Layer 6 of a small transformer language model trained on English Wikipedia (14 layers, counted from 0, width 128).
A neuron's activation on a vector x is GELU(weights . x), where the dot is the dot product.

Input weights of the MLP neurons that the questions are about. A number n stands for (n - 500) times 0.0019.
n7: 612 383 571 612 478 289 537 740 560 438 581 465 453 463 674 535 707 605 579 641 691 726 474 535 396 367 519 364 690 608 546 330 496 388 409 491 217 393 416 584 526 608 710 315 239 690 334 390 714 638 654 681 181 584 209 399 454 701 346 403 705 535 278 645 392 213 654 576 630 433 692 739 639 270 255 597 732 491 446 457 353 382 617 744 616 556 412 500 441 979 500 645 548 353 333 411 491 517 739 426 436 587 44 513 641 434 448 465 529 536 599 366 572 514 653 521 658 456 426 573 438 487 560 386 757 704 213 380
n14: 606 411 325 504 513 584 512 590 578 366 504 323 138 622 655 329 496 787 367 354 473 355 575 590 370 366 395 392 565 610 530 919 496 686 357 474 483 741 387 308 520 230 379 585 442 703 669 469 430 563 461 483 520 407 434 591 496 583 444 541 578 316 556 464 708 674 392 412 495 781 548 359 440 524 415 622 544 491 673 444 699 411 614 467 634 362 697 614 620 478 467 702 660 476 554 625 686 574 279 582 160 345 580 744 668 640 482 419 611 334 736 667 517 369 552 302 644 442 610 410 674 562 483 545 50 304 317 705
n19: 772 455 215 578 398 579 725 825 555 562 670 448 450 394 390 410 607 320 412 668 516 392 399 522 375 676 407 273 523 570 578 331 399 442 679 577 550 370 474 215 594 540 551 272 740 461 313 387 578 553 380 564 597 205 413 331 785 352 541 443 768 684 624 682 383 532 325 563 505 412 546 630 402 795 624 404 182 935 460 555 419 664 342 465 734 440 746 288 414 468 382 574 353 479 631 447 402 669 276 328 384 500 407 631 519 491 203 457 425 594 371 427 683 688 380 599 428 623 530 618 552 842 689 557 263 310 461 407
n71: 559 658 558 439 367 485 490 95 511 591 574 633 524 397 537 314 485 440 399 515 527 600 290 678 536 507 442 428 470 527 481 553 533 445 523 549 222 421 267 740 660 629 701 485 597 362 586 598 527 646 603 595 458 288 554 629 474 297 411 312 303 418 519 540 407 667 507 441 548 701 561 400 520 413 525 547 473 363 360 598 411 376 579 446 485 688 628 396 706 383 496 573 632 507 587 412 489 479 703 635 464 591 605 619 616 489 664 429 576 545 337 273 522 530 150 526 345 533 389 447 621 797 550 356 367 290 508 363
n91: 647 483 474 836 530 649 377 159 620 354 365 618 292 549 371 777 600 417 317 550 661 382 449 358 396 509 212 326 411 197 411 625 530 249 518 460 289 603 637 411 508 716 413 770 400 496 234 541 410 697 679 545 549 490 716 629 522 527 452 733 403 727 602 412 524 593 640 545 677 637 266 861 362 578 413 336 621 443 548 414 529 382 407 475 800 442 350 547 140 305 559 469 399 532 572 384 535 521 467 358 443 500 451 426 649 373 335 412 435 544 683 458 517 571 460 389 709 214 676 557 312 602 366 627 235 550 289 467
n103: 693 586 116 664 504 245 721 421 535 338 401 404 662 456 602 611 315 656 483 770 562 729 534 637 335 436 772 571 562 375 232 438 432 491 391 347 382 486 212 651 330 333 422 414 464 223 391 313 460 568 674 491 252 320 252 438 369 496 483 370 275 519 394 477 730 513 428 536 588 504 589 402 472 415 538 272 527 647 393 337 104 387 632 512 475 632 398 491 587 355 445 313 537 524 597 666 457 458 496 541 514 362 240 411 504 399 405 405 621 652 442 673 155 465 571 495 371 492 816 605 559 652 620 332 422 533 375 582
n160: 577 891 521 571 363 289 607 629 301 496 465 768 540 456 653 428 590 378 576 482 648 457 365 637 467 334 607 370 376 666 460 265 700 547 491 583 561 565 513 407 268 779 590 452 654 583 253 532 553 411 781 624 333 367 285 606 426 402 400 610 325 356 368 385 632 412 441 261 463 419 661 513 708 594 615 419 567 686 324 431 471 428 568 300 232 421 467 472 422 487 635 549 791 504 437 483 337 596 649 297 472 650 272 504 361 353 427 881 399 725 376 302 349 668 314 314 651 525 334 417 414 386 518 841 604 488 574 606
n228: 515 373 555 263 556 558 462 762 463 733 515 624 116 400 586 540 459 707 595 634 634 690 475 648 323 565 670 934 605 500 427 313 631 673 462 333 656 621 420 553 643 536 461 536 441 417 589 495 590 455 315 190 524 404 295 401 547 442 876 810 411 392 725 336 679 836 305 495 703 313 473 489 287 201 234 500 674 716 434 311 162 859 837 426 429 343 804 268 355 276 300 648 495 557 515 848 128 520 505 564 705 402 572 341 324 316 462 387 849 623 549 632 602 763 537 464 500 470 786 381 419 254 600 490 531 510 737 524
n269: 293 476 410 385 480 405 361 597 422 366 592 574 507 648 346 745 742 460 367 588 482 564 539 508 462 449 616 737 516 409 508 434 504 317 479 565 561 551 574 557 577 488 648 264 776 427 651 563 780 433 315 369 485 592 395 504 524 401 640 656 662 451 533 479 457 406 414 342 406 232 682 620 483 417 438 432 525 564 393 345 374 429 467 581 567 393 461 431 786 537 516 434 589 967 333 826 603 342 661 577 712 547 628 605 608 306 361 596 407 388 496 576 508 307 725 389 472 422 462 193 731 535 410 271 568 389 440 663
n371: 468 560 532 543 472 380 631 826 268 418 565 617 396 547 459 294 335 328 288 543 758 329 297 766 664 573 376 612 221 486 585 433 414 665 597 627 705 594 604 329 620 550 509 486 132 434 393 417 695 700 771 585 648 627 667 509 514 681 737 302 304 567 472 594 329 642 541 656 687 618 256 500 667 374 454 616 286 597 596 539 368 582 564 335 636 531 669 411 644 321 523 486 807 594 959 273 399 353 442 518 395 395 583 378 246 451 597 279 633 602 292 341 648 282 538 704 348 609 695 486 583 423 134 585 629 473 728 566
n390: 699 440 489 135 384 386 441 416 562 567 700 592 422 632 630 593 613 500 496 468 758 587 500 529 496 537 445 610 655 531 465 492 448 545 496 481 779 585 144 453 576 586 554 417 322 594 423 357 469 641 336 531 333 633 622 708 778 508 485 552 205 358 542 379 595 400 655 702 448 493 703 230 359 326 387 483 438 360 556 550 695 389 349 664 374 536 455 528 660 581 452 426 475 612 496 548 508 507 649 652 414 327 707 294 610 316 639 391 676 530 594 554 519 574 523 504 666 515 340 504 401 578 496 526 636 642 480 532
n395: 468 523 702 382 331 510 534 291 810 151 495 433 302 321 323 561 495 759 612 529 550 551 662 663 544 459 562 263 712 505 552 765 419 573 568 612 300 879 293 420 628 596 295 619 418 452 429 481 476 550 708 533 362 480 343 537 699 281 412 549 544 347 631 186 550 505 572 405 623 767 234 391 631 457 698 570 302 436 669 487 662 471 700 522 459 293 515 629 435 631 554 434 562 521 567 509 345 243 284 213 351 517 491 664 510 402 568 487 93 288 430 487 266 321 363 852 619 302 677 407 505 540 623 835 780 610 564 409
n401: 638 384 469 486 460 602 447 422 362 367 661 570 810 583 694 685 821 545 570 425 492 195 465 539 590 667 713 557 757 170 569 629 703 651 505 573 228 236 575 413 590 531 500 594 467 436 348 472 555 597 643 674 487 520 552 290 545 495 387 360 314 287 408 256 437 582 190 206 495 226 528 486 387 517 624 576 201 504 553 195 380 519 384 280 257 517 423 563 618 432 697 227 539 488 566 302 464 392 543 483 505 516 331 449 463 352 670 371 596 316 371 744 165 431 417 464 536 240 586 350 439 496 127 500 527 509 481 772

Each question shows a token from some text and the vector x that enters the MLP there. A number n stands for (n - 500) times 0.0081.

"associ": 472 395 539 592 189 469 663 394 512 516 355 316 640 654 728 465 496 357 701 492 205 681 640 557 559 659 382 494 476 615 575 494 516 608 388 524 518 499 648 494 336 556 532 559 461 445 663 706 557 635 392 516 321 418 471 530 564 722 789 490 522 428 410 338 564 356 403 602 572 550 578 712 460 602 656 725 810 423 692 433 698 532 342 584 317 510 666 547 376 444 487 399 596 448 486 455 349 434 710 555 688 771 600 289 649 656 484 558 318 476 450 696 584 615 439 787 391 613 680 641 495 497 415 570 406 522 213 422
Which neuron lights up most? n7

"foreign ": 386 463 333 577 154 468 534 453 422 427 459 353 666 742 800 545 440 436 745 582 238 621 509 493 428 676 522 560 425 681 489 450 457 595 319 478 432 533 651 454 347 523 596 645 405 462 558 571 536 489 449 462 355 459 477 547 623 680 668 441 593 390 507 344 625 468 584 642 550 678 548 629 519 619 611 771 764 433 807 456 732 450 431 463 387 535 619 434 516 407 386 340 531 460 572 534 353 577 684 556 619 864 547 274 671 794 442 497 264 443 541 662 594 602 461 786 312 634 622 644 406 471 509 463 454 486 242 465
Which three neurons fire most, strongest first? n7, n103, n14

"ens ": 403 384 525 625 232 495 584 427 484 393 525 431 741 717 777 421 452 418 771 553 251 648 463 486 442 559 496 597 479 596 376 400 527 616 387 616 493 565 700 450 312 537 561 634 465 443 643 682 624 585 436 435 438 412 500 562 663 639 712 498 588 349 505 360 627 373 498 658 649 577 623 637 565 617 563 753 769 504 692 498 574 534 396 606 330 527 592 493 489 446 409 512 619 453 590 478 406 495 702 576 618 682 741 341 685 671 410 509 369 523 421 744 601 533 632 734 320 556 652 665 339 393 306 517 298 469 134 387
Which neuron lights up most? n7

", ": 355 418 482 614 299 513 587 533 451 479 480 511 719 652 761 471 501 370 599 499 320 547 531 537 473 574 453 583 324 653 403 458 475 661 427 689 568 678 709 448 359 507 534 601 573 412 554 669 650 658 453 518 364 444 521 608 551 683 779 444 607 270 513 345 664 401 516 548 640 657 584 615 600 684 504 606 698 582 855 437 660 573 446 521 315 508 525 483 504 435 405 237 571 424 645 543 434 522 671 544 675 798 698 311 697 718 372 416 296 592 541 671 544 515 584 762 364 600 654 628 392 506 342 542 387 496 255 440
The most active neuron and its activation: n371, at about 2.7

"aut": 416 323 482 570 260 433 709 406 504 450 433 358 757 575 596 483 428 368 614 531 168 634 614 506 530 648 531 597 424 562 549 447 561 666 413 567 427 531 687 518 372 453 578 550 461 436 632 600 526 566 447 393 404 388 470 546 582 741 829 388 569 433 355 333 500 312 389 581 701 575 485 637 544 614 572 678 670 543 773 437 763 378 469 704 409 620 649 463 540 495 507 370 600 471 403 528 318 559 704 672 548 887 609 336 697 677 427 628 229 564 531 626 668 579 441 783 288 656 529 555 462 524 420 547 430 402 174 518
Which neuron lights up most? n7

"\") ": 465 540 520 690 240 459 593 440 590 427 428 424 803 670 780 504 445 408 691 515 298 623 479 348 365 668 381 596 409 563 437 408 479 595 382 566 524 656 661 420 368 567 593 575 518 477 638 691 644 519 407 462 345 498 529 637 589 597 765 413 522 321 472 371 667 433 559 519 601 565 644 610 526 597 550 534 740 602 854 500 673 549 439 568 328 526 615 441 526 409 424 310 582 473 538 536 333 499 618 559 630 704 610 315 673 692 422 443 344 412 521 765 555 598 579 801 330 563 669 643 368 502 352 440 407 514 212 368
Which neuron lights up most? n103

"Highway ": 415 409 476 606 321 364 688 382 495 431 506 449 659 586 763 424 524 342 658 421 304 689 511 491 386 609 494 557 455 566 464 383 490 629 395 604 556 518 708 563 378 579 663 661 669 339 494 648 528 526 464 424 410 412 477 551 586 678 776 474 521 303 528 324 580 499 494 691 617 537 501 699 515 621 524 788 692 496 734 617 767 513 476 608 289 545 672 566 666 360 531 418 623 521 536 577 290 490 643 527 714 862 724 358 639 693 461 604 362 476 495 771 547 595 539 769 362 632 571 576 436 518 321 487 361 336 265 405
Which two neurons fire most, strongest first? n71, n269

"when ": 383 421 529 534 271 523 684 506 521 493 522 458 602 614 815 546 506 432 705 521 259 596 540 554 480 588 431 565 379 578 508 444 496 542 354 530 421 614 760 510 394 497 569 531 600 348 577 609 582 560 395 552 433 407 519 632 572 781 791 457 623 380 575 387 663 475 368 656 581 639 580 583 521 684 598 707 773 553 855 411 692 515 531 465 405 397 661 526 521 387 402 351 615 508 593 609 325 505 674 557 578 778 563 284 727 612 427 564 317 562 608 631 624 536 601 837 377 569 641 652 367 535 399 525 453 452 254 454
The most active neuron and its activation: n228, at about 1.9

"requ": 481 350 484 502 305 464 678 567 545 470 367 341 695 560 682 471 429 368 760 475 131 501 549 367 451 646 500 494 403 575 543 433 484 670 366 575 517 582 698 632 380 548 419 507 531 397 551 663 511 500 502 520 501 419 568 589 583 718 717 503 550 366 509 301 468 523 349 701 608 550 545 546 453 590 625 747 696 467 831 445 793 519 239 549 351 631 639 590 469 469 451 347 554 503 567 496 278 485 622 556 684 781 638 193 750 599 539 507 259 418 529 624 652 562 529 798 344 672 603 587 421 560 402 600 356 456 253 462
Which neuron lights up most? n401

"F": 414 503 476 532 218 479 635 532 487 573 385 408 622 545 626 447 465 330 655 461 188 749 576 505 504 620 403 570 398 618 496 448 447 660 423 520 470 510 646 646 419 458 609 528 566 485 586 672 451 502 424 651 406 417 489 570 594 704 783 536 502 379 407 359 506 385 500 607 494 622 548 601 499 657 684 642 699 526 764 419 729 539 443 505 357 578 770 638 449 517 486 349 541 452 472 550 357 587 682 549 641 782 719 333 672 610 521 479 295 519 520 721 648 682 441 858 284 570 641 655 423 478 438 566 357 412 181 461
Which neuron lights up most? n71

"was ": 395 469 530 617 235 451 689 368 488 474 456 429 743 694 761 496 501 428 772 559 212 558 498 565 471 538 465 596 394 627 496 418 457 591 431 599 432 588 667 451 374 553 602 564 551 383 559 667 579 561 376 517 380 476 560 637 612 641 746 470 611 332 526 330 619 286 361 590 539 585 561 681 542 616 550 609 735 497 765 422 599 601 407 540 337 457 626 571 590 432 540 289 618 424 467 639 382 505 669 617 646 778 573 265 713 681 430 472 196 552 558 669 535 634 589 764 395 602 709 635 406 548 308 452 393 485 250 489
The most active neuron and its activation: n269, at about 1.4

"she ": 389 434 565 560 225 397 579 454 508 373 517 345 616 619 785 510 523 391 714 546 364 603 451 568 497 639 407 562 379 560 588 447 440 517 353 547 502 616 754 468 404 496 582 517 469 373 557 662 538 508 366 505 437 431 544 574 655 716 794 493 518 441 537 337 604 432 428 596 519 571 513 561 475 618 561 661 779 490 815 447 678 513 520 466 347 488 621 540 506 438 473 274 607 431 538 514 318 441 729 525 714 813 729 335 731 649 473 475 263 434 513 622 565 580 539 736 301 523 682 677 340 577 245 439 431 495 223 362
The most active neuron and its activation: n371, at about 0.7

"s ": 378 485 496 593 223 509 663 451 536 407 646 521 610 663 759 447 432 404 738 528 248 587 431 538 400 615 572 606 454 540 398 437 555 578 328 683 488 602 716 366 262 579 552 572 566 385 569 636 604 551 476 489 451 428 546 483 637 567 714 447 572 368 489 321 622 345 531 620 586 556 655 675 570 673 589 716 737 509 770 525 714 583 354 604 323 481 597 489 586 422 422 446 571 490 559 503 420 520 694 531 610 818 677 300 666 644 400 559 392 523 438 775 640 567 619 785 396 639 631 693 364 442 307 578 323 492 198 410
The most active neuron and its activation: n160, at about 0.53

"Board ": 403 387 445 683 243 353 673 354 469 362 514 541 714 618 752 469 440 355 707 466 299 678 567 595 493 592 465 560 445 552 530 413 481 671 346 623 540 523 727 605 395 576 623 594 542 342 596 677 523 467 536 471 318 381 438 487 627 685 725 457 584 368 576 372 572 365 392 574 504 626 432 669 517 676 562 798 772 486 724 572 780 627 437 620 345 603 651 557 551 468 511 384 588 489 563 622 372 484 644 637 672 795 646 361 668 658 485 508 334 513 508 646 600 703 579 822 411 624 527 554 398 478 398 417 438 442 227 476
Which neuron lights up most? n71